Layer 5 of a small transformer language model trained on English Wikipedia (10 layers, counted from 0, width 96). Numbers have three digits each and are written without spaces.
A neuron's activation on a vector x is SiLU(gate . x) times (in . x), where the dot is the dot product.
The model reads these tokens: "===" " Minor" " league" "s" " ===" "\n" "M" "iller" " was" " assigned" " to" " the" " Class" "-" "D" " Sal" "is" "bury" " Cardinal" "s" " in" " " "1" "9" "4"

The vector x that enters this layer's MLP at each token. A number n stands for (n - 500) times 0.007.
0 "===": 761426607471385454479388513425276380454486128551620565312396434494539784525393297491443400542554454441356550408916638514697612504560392648604523534390455578595390470605320568640529554613640446598481384768435260619438446577289473200585488552520215657449072599384650632434542397545488474568
1 " Minor": 523481645540559609618712474529436692514465246608411528256453129544726739405582588503354497418733517674546414462737496455551611307526508681448426615603608506506154618426414478622511487739454526460543543477337506541652489540415441403769498509565271798118086426579613712290439243544274514533
2 " league": 768436710595566247455605502539476479634193300605399481279387233608806827520537655619560519419784535476480411351753615392496649253485410404402607662476630435548329796444501521489569401453379529270582433688408498518445351591434430225402365476503314763481140271521519624484360567624427432460
3 "s": 700584765522508269501407531538528483469316338764649409258500241347520917419586448528494368511732374534630547384597579523682473354595473475554551478443543510423315700548642734623558450350239576498750455513464469497505480475329406243546444685458327510464118410484461630353408487635513175650
4 " ===": 785418680379434531554350580401450469463677164704670542326438374397586784483474395411374329586520400474352547436767564522646523573724606565591501464408453624633319621601344557555578545443582417517556411821404284529448413713390518136609557631480256624434035527388615512455449431500495464621
5 "\n": 760395609414499498482531428430258351542302280639678506483308403466550717520393578330486377370480462461449689547873555649615360471537399521598462414582514665366417535383428837626572464554446455478447354713400200512338404555428476321620506550468162651394053456497670716577544467355537338557
6 "M": 526686573399497429340525316736539709509500292700373658392322304696854614457578501331344288573564489458453589656803547433602434554620512621388310430758308884403277466498512622516474503537368334513836684559604329399514651339524658660551496715629364593392054529513572684482536630487444402555
7 "iller": 666423782438600551871539571650603681561329189572588578602687485422798559585395625540705361537784524575424283622732357379495672361411550575486504681953480598295368685577507343457480618460336664436380349544462262475506411513606635743531484388343600717218145505521526836344483679305241458710
8 " was": 709507760469492359530615462440573546445672311641549509163310284496787911647255774491476579489690548488543537308652426438618340322443459680586376393600284578494606559506619602559537563416497640525634410733444393485583468388314474358459768488277308462766223344553565820414424585566282489569
9 " assigned": 683570851486616386477553498639561364483540309684381529111463138439748728484440640565426372573518489414499467672705405533624525421460508577415604459785665687439406696660526507663571352451616441362478554637396499496545331394276307323691674375509219586334086397418539614420264491509283357453
10 " to": 700393774297563504516372584448466452462549286572478511437355134499536954516388514318475529422693438526466544490688414599623516405461455516765468468792608614513440531568617364482639563445673452414474531718422396419580236547295332355530620654445263479372145370435467609486273478558426604540
11 " the": 657538655416643436423413395405391298600445286620463387351417224628504885498352468362461558464622522546454465522719442581605457485683445412641355654594384463605478454760570486555621502498525439427553561531424391591453460648413390304550559438534190469403026347568504707573457409637341548492
12 " Class": 668578726544761443438455461690575541616343209847519426281662181589668639501602519511594305728705562548628350635749692513612614410680497699525332760593669740319381626634393668592619461474323472558690611636326609583260553487520482601593397585622318612473112371602569752501392514616417580573
13 "-": 676597744227898487486424582427541457466122336685743481254291432431835633675534282466306348622693603503496575629679406309597563414110716459406355533610383627313547459645531514551629554478693683398593351481086416563447426308566583413466478376319483552660212576507533662596189569517453315609
14 "D": 408422764292623521611500429623536920474422531652377712268266313467733500409655378274240250654648403510619467606760626519627593539512582655448399680617498749345452471698591433466787536334418482320485526411450432486431350405547386440859517502602494409486085418400393525473317546455311372543
15 " Sal": 683479697427465424810597412694596778506174268605376544321499371371502661546535532396558606346827555627384279532693479452326475267249740584461255802612687675498401585623563327419489473288435335541367583600241515408262270653444562456686614532530577684581143408563353705380351529587547409659
16 "is": 604548716434482399495426678431591764361445297532878411252628265501653613631528604536501550535827340479341391523606451258593580272362484549607135638628747463610281471561746614355496412304226588615604565634312459379446539500596495206472445450459552511695117326526391692448408610610619235737
17 "bury": 542361758474540410567444521405563819458509272617592494412593311607522504622309474561327440559653350544589424553656538621664618362580399495343417746709527310516338885434619523664522744529562557562861371712364523447539594417553306070666322375489497614587066420573425579279252679417287380719
18 " Cardinal": 551226748490672290605472474531453753526295221831692482165525269410682787511606678450452459530647648405582369444546575571581561210641508522487322619551504570437366698385708330601392556600326507554680534738395520415609469566297366138650429357455350565482133492443461596452303450473184468614
19 "s": 630561756402687296582448545668463605526284331726637433187432164406607863534518581649386586468688484450590444302565595461583425246570593334447450494511470578347525727515597594674543484329322644529878535570396503449497477560412402217566389537463422504611080577401440578371355615542408424597
20 " in": 531502830315573575464390579433577635423471253525412539408425149477520904526444420270447460438641302410636619365670264425743454409495456488820459681537391568390347517464505485803608461435371473415613507636402509590510247446232444212587541450429438462503145433511513505381512361486429439624
21 " ": 667503627209744299348587379507381422377251237563453535179326160754494831546535475356476400561721280523470447582751652447658546309543429514540246567467473504604423548455468763610805413683637463589573620591384478580501289414342451202468539365278419620428194388483664387534564476652524492630
22 "1": 791501516234718236523631224559431476430365218418484515354286133434665832305570327430490293556707275383485521564861389387756595385634434500494563574523353560590294576540507682484770402680582592508761697265493435461421426305428403307522491418484544635357277420392355347484483340641362582595
23 "9": 708622469492555241487552417597495341454729424524460630283498225573700745205630355372511299570680468439557270785852410360781364426462406624494536630479349580589392806448512716571771497565381364665753673389569574460418359296352417313699593604462392700624218302414446413510696358739457580605
24 "4": 702544454299517440562615370655593420389465078756482602468470487327709648415527322489576237634674478579366324591759184369585572413349517796405569556639557460469428727571662595559474580509423397709832574556401523385550357330563283340719725576444465795595161397482407544414782378578535332768

Each question shows the input weights of one neuron of the MLP. A number n stands for (n - 500) times 0.0023.

n237 gate: 613353650609529361562554514570438547452492572462445508599466490481497385425503473423190487582330304430407598516589603523470544500572537484384454508584361495463544335518527426568510618655518430513572516563405547423635448523585591397537533624737388660415454544425519471430371511441554403427
n237 in: 433392677534595415632369300485427522512536422451381472460579443404558390390451480434430591703466494410456531415410491517526593683598405492378528619566536509486550540445612665606469491538560297443690472522354604508739384440363451503421550517486326276444546497693331506471449526494349526369
Which token does this neuron like most? 17 "bury"

n28 gate: 417488368361567608539282497540329491523360430530543546460510494603395578451718550440352539421473689710377345376128411682554698375642390350449404497522696567557514639446576650321590627557523477546697728450541533506469350491641503424387570654510507528651611562616433464631398497490460493460
n28 in: 507616425467545363158489638359588359572504390473455544345541646570583222349478462650584649526519741564436646433492631522427309453466602574587326607547416697360516718468711284621580302598672316328504526589523415576351363368625424590358511254647384660588545398343710660565403519549322351489
On which token does it fire most, and how strongly? 18 " Cardinal", at about 2

n33 gate: 337619460379603495559606576441553479370579475503367522472559529474463527468616560560461557508431545536544407636483500594691530628462426606465548469447516436489446530354489367609516577647454487336235443461419592500689538583537305714551458623519404586481420511380556535631661656500483657383
n33 in: 526388519515419367594640665387315559458618443561399468458368571491471624532597512593415461309500578422315452320440581353531327552365632515587517454621753503482562428500647466316683559642334518509491582480521668616459538463323612527503644372476355466686397478535476547515554442455512442600
On which token does it fire most, and how strongly? 1 " Minor", at about 3.6

n232 gate: 455625566613236556416655395547493366453481346423526585583578500455452336458484593527396457573523407630607394372653262422636701503546510575526311382401529493457473457784500633657584383714520516483374526635591539673583696544497641699521423408586329441429575659452513516668579272500677412547
n232 in: 348480813517701679531583715511514487715415381446479433486717453537500623584534589343413383354396441511524436627493710598332500514586521398441490536411396647597540521378496584294195360651603441418670349459569447528392535318600323329516486769246419489445558352566283553518475460611486311591
On which token does it fire most, and how strongly? 1 " Minor", at about 3.5

n110 gate: 500376668346406376629647474471686479335580494425475623416424367262574421664362574526464519587252463432360263608655343620526472547490432415615531477488456526429676535543407536576350633519519572333431601415585506568684528527467539503663614516542622513556486714513565287653270591555591552425
n110 in: 679402356343442593526415672456463421632490524602444401220460395601215407296404574708725616410490520470433533636588440319524572597544423705575458500464396503382500738532456217544415569375407543647294503420466464500608596503500466446664633447450659500399583364484701473459520408416486401609
On which token does it fire most, and how strongly? 9 " assigned", at about 4.8

n198 gate: 494619595576333490567421540520332430238488345404455417536474411473356645557447422308275613536304326759608383500346390427627516705516536436516544510519551644405339503401526430244418493395448506387646561398556561532419436605439470523551569345432513395415669602598483442536549513382704709358
n198 in: 473593548576575535583848536310554510593740425718430416294368550371449378503581281560435556405603377514252634545504500604428379333412209528397589461537497422479796465500663580443593507546546528408548410450496441627632702533251289549507629507698373485613416408613532507407623371560329403547
Which token does this neuron like most? 10 " to"

n229 gate: 410404582554407426631337546914455532314385573431456520706510762382404497386474678339500581411407487555571415466500469346332353626521414581487708472421527790579348414503634651503473504479639523466547594325542517593496557461613510439481213612459542450433378482537580619355360490448607699639
n229 in: 625309569538516562485516316611773607575530397702376585508527323504319527554642629609821457508590587252326496527533442312448546617688688577246443587334333650508702390519465420544580460291613753636565500644333538379553538622658829410424436457461556622264652589363313512709554575551689381536
Which token does this neuron like most? 15 " Sal"

n240 gate: 452510433562593409493561573486554390593432486389679587628427527541397661608561571472414496454475500296093281497466479684612576373610671636531565414329421921475602376551298758487441493511504319662369497450457350527496549711573392274575497563536507614593343456607529423475472385368615579417
n240 in: 372514278246341739421541616485481545448388630452569522511453386466514417331493452566563406420621670434371471608642591443358557546647544583780719414302422563463787500490449617538357644625686504690350266642306626454569450587614619602369380631372376698468200508447556518578362652640445563533
On which token does it fire most, and how strongly? 0 "===", at about 27

n215 gate: 359609481326518561443511552334091538562396408518518554544554407610367335386778529420301323478573454449459424357542511479407610426573464550729595703430472522588718358590405496331419511280623511706560639621493532535678507435673548576483479789507321526571645417747419730559290515449544448470
n215 in: 562597661399664492542483465579639379699377509448725534729774549294446547664832414346356398564590292638345538492419556395390760434745440694654483652541734552539589251378633756435496673504513546440462433549675454546487796480291461526713727504195381232204412598379404525565504643681327561317
On which token does it fire most, and how strongly? 12 " Class", at about 7.2

n217 gate: 650531367444601437556303420442567563341523589463518664783491500364336643663494470527396632431597394457586328494513593509593616605424400488658488469363576402278428424540512512417550522622587390422521553497571449594667476549541518219419587458491562346515477582373442632518524433460751441512
n217 in: 388263761640565542387367528537657403491360537386491290543452509456421584607500448253302585430509524472566612533526427500366405547546491503515415596620568485528660427387598466514506428506464539391663476572351470515655464422317589345548377421527466316690599459500376419552361475331352422528
Which token does this neuron like most? 20 " in"

n246 gate: 486599397546611734253352608500426572327265692567536406540550693569285554593528420650411188416654539541441547568711489604294507288518405399596602700553436452500455266736442650469429610474525593522425446310615597574409403642579500540416563674430410527450626823724496583522456552673467507548
n246 in: 489413531681687379409579451654519684552507463661665383694667521743489781340532493526590386681500539246591330580267448522572522403463355489536450305425644597638523619444311245489630224642588257415529744440406493374562489419569493467514671412400588388374324646388508540504563399623683609413
On which token does it fire most, and how strongly? 12 " Class", at about 1.1

n92 gate: 540681563389588567334538473615634560340471668657444764542504635531515448485305417560519481455390657614400602589429429504295459405424527693405485489460592466743512421184591388500496332629665637331743422525535559515716764318477332605542536283424298276662419716636531388389609500303698600496
n92 in: 463441623467635550484704470381632792606612602576575492437677532496698740648560307546483433236382415508349508521403371381517463313651378583699488513565463247698634387356492603266406275707675459508725512504573150553744694309678411504554427700626491317635387544545572492805571725508559637815
On which three tokens does it fire most, strongest first? 6 "M", 24 "4", 9 " assigned"

n36 gate: 620479489515467341433551474574597547503381497538550580426594588424400550453514427192385508397452693531517575500418530606420443417480462607358563515388409490317563485493662523591485542462472475575596423469626574527539490498484365309544553670472427503593426521527580495462457464409627533533
n36 in: 361554715643627556494433251459526473708566462558316562606531478557428604452560437594570491466506517460533643466443640573758494547549569576431464497434625546592456503356517380635339621379503354543561441552480354464631373576322483529637517449506529470522750464430613627546472431555402532552
On which token does it fire most, and how strongly? 18 " Cardinal", at about 8.8

n250 gate: 556446382687534359317483664507583372586513404241567413349470426393385456677454599422157449442524526606620646466611561654633343487599466483480530507490467596545475698620340451461258458576470447694553661707622470596617547490355704490409398243609581425540529418467434419373571290425579521628
n250 in: 611568427558710610500535425359437689371640696377476459640578549486289599524487725486394472365524419374543355490533465483663653537292594500577584560376598234559493625629510650487503672503586381597463616401567585500269729303338504510363530400392350576554429698503659606416424672455728655599
Which token does this neuron like most? 17 "bury"

n35 gate: 390478552595584648640463449558446528483433369480457671507543500538571335533270427250300655483513574439528653437416267395599458471730661464439635503497448547570745403424467466661500390490609467457299562392337448526340484487448436500359526414560466625529522503627368335220596699346753419541
n35 in: 664507327570443645504752504289653415515464454546325511621319376382591493589687462515538578481425350629586680645686571685650655500357368622321609385518529337212383617500319287425419621530410470579331145561354733588539441778695511470334529350511422375478378394551531429561609576451576508431
Which token does this neuron like most? 19 "s"

n236 gate: 604340511575611209677571534575361421561539449629368520510349544455338589375506309671459673600493438490481533553475480628562349516446339276409607585477751591621455500624550552437539452672553516413441592373350398672413731538469324487414374497520565563480536611533551609442700544513689800476
n236 in: 628400519532411319633463320373507596515662444496457540581615369584461471443535299375485638635489514470444485410562379683590407493452066482280397478443482349589818379472390376438596856415456572303311734649377511660454576569618611606460249464562666725511441584475619478463547596581530571537
Its two highest activations, in order, are on tokens 0 "===", 11 " the"

n65 gate: 401371547575416591506574311254429497490549590597443393522519566397503371556530404340390652433446447346509459475540389578203600602490481469352660409571466339535431564318478588636568704693532484697441516654627481475693572560668458471344598547551454390547352527726523503481357352587558325458
n65 in: 620510477511683547372393582626721456504653511614399643350361366697542622244451703525522334536500415745452540392401464521615511630467566271609240526419518570420508747555605332455472481288756379442581471483470464525436672466651673652490468514489463492631480644383648655687442585617335322238
Which token does this neuron like most? 17 "bury"

n159 gate: 416620397471599753494515631663536438398568500434585433599365455581437735529565562583461512417408445539511580289756530383296523434548446603382520624641445533482432357500661381548523666458467617530636465415588395454556521570688738438442486429530543450630539429454512615395485611332467582560
n159 in: 525503371503410670556555482465610584399522570387673415471635522545467610478492534446395446471491344474807563463506437435485562528491575616589470599608536292540349532473646435386411429454346632446598534538579582606458582538355564629555514363626515563486587482503561625532201462353431447328
On which token does it fire most, and how strongly? 7 "iller", at about 5.5

n154 gate: 520462560352568414612442631561629434348481571480563692470483456483425576461545456520425603507611621337554507639564416678641437458403692573448289370406431646693556278417540528758552434537670342473497543233606457419573662300472435393407490220355469385467678266546503380619443551368605510517
n154 in: 183460511269560583552600637432593397496669671593256431404562447416514500631423454454564343426504469426503539500759549559540679694511302646425429514293445379330569486446592529633640387769528535710466407413475583473522663517577614482448476640511420584589295676753457601518507650585770579518
Which token does this neuron like most? 21 " "

n75 gate: 457532603490531544503420406583289545469441545279466671479373651532477655580471316538403473408606447572526388584403497470531413573660589379556592690549404727479299363296387812329444599473507523327500718384552493394607634526532486517183569304483283436483559429566462338607405521397583358389
n75 in: 456472347485538519247378423263618440292363496405504300685445277207522581610600481545675336541455456489333567530480657633515691471635481341558467591420478477511310369314530354436723651526619533246511585215561522366629345656368599444600645519342573641642630406558622285485541610375564309431
On which token does it fire most, and how strongly? 22 "1", at about 9.6

n179 gate: 417460510419297582549520473584513345393494463440510712507649556614328539247516404407352530322473551510585592666559428432354617577636583542689708406494471567300507500333470340437555380607533247378345607296399594353607484328455426497606481375288320438590529603606389451493470507360507561510
n179 in: 435479772398489349620379447545376748590422729327312397395566475674339665566482314381681751596355464421369370537406459507530314644519631551572486572457522672672657474588481359796203527582326391444641467384572379432515430349442605537538504611601504372500520546377470294496360477257658602534
On which token does it fire most, and how strongly? 20 " in", at about 1.9

n142 gate: 493544451566762523477394676510503494337545609360400570510487580465526330417668429493497403392426588667302392547766540490573348461567534606683350616448375418656406605510503379474507514541570457332533454481665709654683590458559350476624701373612208563717540626395555477418638357537354349452
n142 in: 534616480657713403494346406506564512319403468526656553563435569359598547655331434408388466569772224532497440516510550491332701454601471677641473538457506567274428418512462776494399552548431515478518667491471627531503522449408474513471430381585487454512653392482336431242578465529551555320
On which three tokens does it fire most, strongest first? 24 "4", 23 "9", 14 "D"

n139 gate: 474556665368504474688599592489527458451731561549455507413504372531235274515611485545622519650474540489418732633449414482538526631398289567689525427446263485443593278575511681628639508530429574440434578454443689667523644795698523526766276623334187727387508477390553344413287538579572401489
n139 in: 766685577719562428689343599661559580481611609426469622415591453721358477337434608550641511874268642523405446740553465553441542623554636591384758398213440558415400295471396548489586560364477602615365587485488470485383603745676633504671496565287556480391387287421551370547412645593504571739
On which three tokens does it fire most, strongest first? 4 " ===", 12 " Class", 14 "D"

n134 gate: 497422396558346369484349554470473229330637701554369595540461519548356395588551566487668368540590481490610513490587222354303568484420507520461513550548577744607462576491560510393571634447648412718513695349537405683545526522579698497506436569543439379348403676419483674353365319350587513581
n134 in: 565467397479689605424335486371657510642564586389633434827181383375514392293382507472464416345610490685433335570589567569431417500334532465486510772497476283582303479490479554527373482347468503370459327369529497339419563580423568345468595377528427342524309371473514353532802732489475604464
Its two highest activations, in order, are on tokens 23 "9", 12 " Class"

n38 gate: 324529290677430428564535508488488475329526531766504504698390555367716386700452392380202420708430594543632565553626381496401689422334492325436739841567342636667568338489415552460429257554488371462489659551740652549532344518384719508507467584496365343575325376354598454527588762500664673484
n38 in: 637458428405535691503567489381293552524503469692452459490612591583540691507579659365409483545552399674520569418449634286684564704687271446426423546267493698552507590319327596500386500507380486469601673333482401617540707487500374472586417442427464428631437421342374555455383633441538641142
Which token does this neuron like most? 6 "M"

n197 gate: 620521382604618482636544190329404521426356666607301730474539614470394511632671536529189493482599560747438449468500515683691364708281397500528380596472731507603489496413452575562521447478482514627571518552541496535390637400496374555342475514496387603464717481692444619758540326287810533626
n197 in: 595482587652676687607554330350535440363681489450504504371310743599588668556341700458481538341375595664873549437234523467531630460212629444621474600401364447287394629572602535353522688645665426470629437504400612625689478446394661492685591568553434425485533339485681373450553370622599589308
On which token does it fire most, and how strongly? 16 "is", at about 1.2

n141 gate: 544518386494487592440497543497314564471494428425586608464516454460500516273577416407513494400468425636601590506419673484404554547558419538644544582587553516669413394509664397524381300315852446661337456506362677709477573479537552712654512625629507413619357477534290592513301363416480307418
n141 in: 622612667407517205517538277279497631702451613603470570568550683465323527500571398452490551269302520726574425617618344620538487408524435661668520483454513716589588612610707423458361321630588607544550530416431416520458446432532610483650503490582664535500636359424521308359639572616610448421
On which token does it fire most, and how strongly? 15 " Sal", at about 6.8

n253 gate: 408414484572392724629550441565401365451597423506479473795359491360530491650433436472407461469543545491639494569481540461487587435463485407310453354603571448343377528500662579332598554586540518530580275564581657438682539659389655476461479625362513516467460401539226645636400472451509544338
n253 in: 500452540593551428394380409639487479503357494423541732567359383546395393528500513796500601541379454673443824494590468434432484645739618428469512474485460526551145573679462595597658526503484347525453422418435572367550528654487519408617525630500647467392620404441413506381408532404506646591
Which token does this neuron like most? 17 "bury"

n50 gate: 407573431305660351594440692515530549359578817612434493415667584369610493366528644684425551338507411333413651667616496355568417389437322511586404549496478385519466426560275326399417382407507475346306565220575344743638326357645358566734578595389583519410615554489564617634610369352682481582
n50 in: 203517511373540326532570415617591564460414416500375553464404708538653575560424255500570504637319420525302669532508342199670592566655728557353573335549721467417519569531518630278542459438514412360440610462368539294320557524549547370430604611637400466475621624486423568372371628250453629298
Which token does this neuron like most? 14 "D"

n226 gate: 408503570447537420427408576548606465605548643435647513476222503644448593507629534530452727402362444571494534467546292566528592493588527639503236456633274514619688564468591497551339660412520325419480536634431477582496493391430623480388283423740455528457500500572236313418366387269742394462
n226 in: 530416532655563534621448349426636251340441604437554378611480559525370755412372579483528476686497490424680294486518582459468443663338514517550543605600470545517376648412314560500363204583466618617597811513514642513572744389354406641624609473472461450550314658279552626399408413510500612514
On which token does it fire most, and how strongly? 20 " in", at about 1.9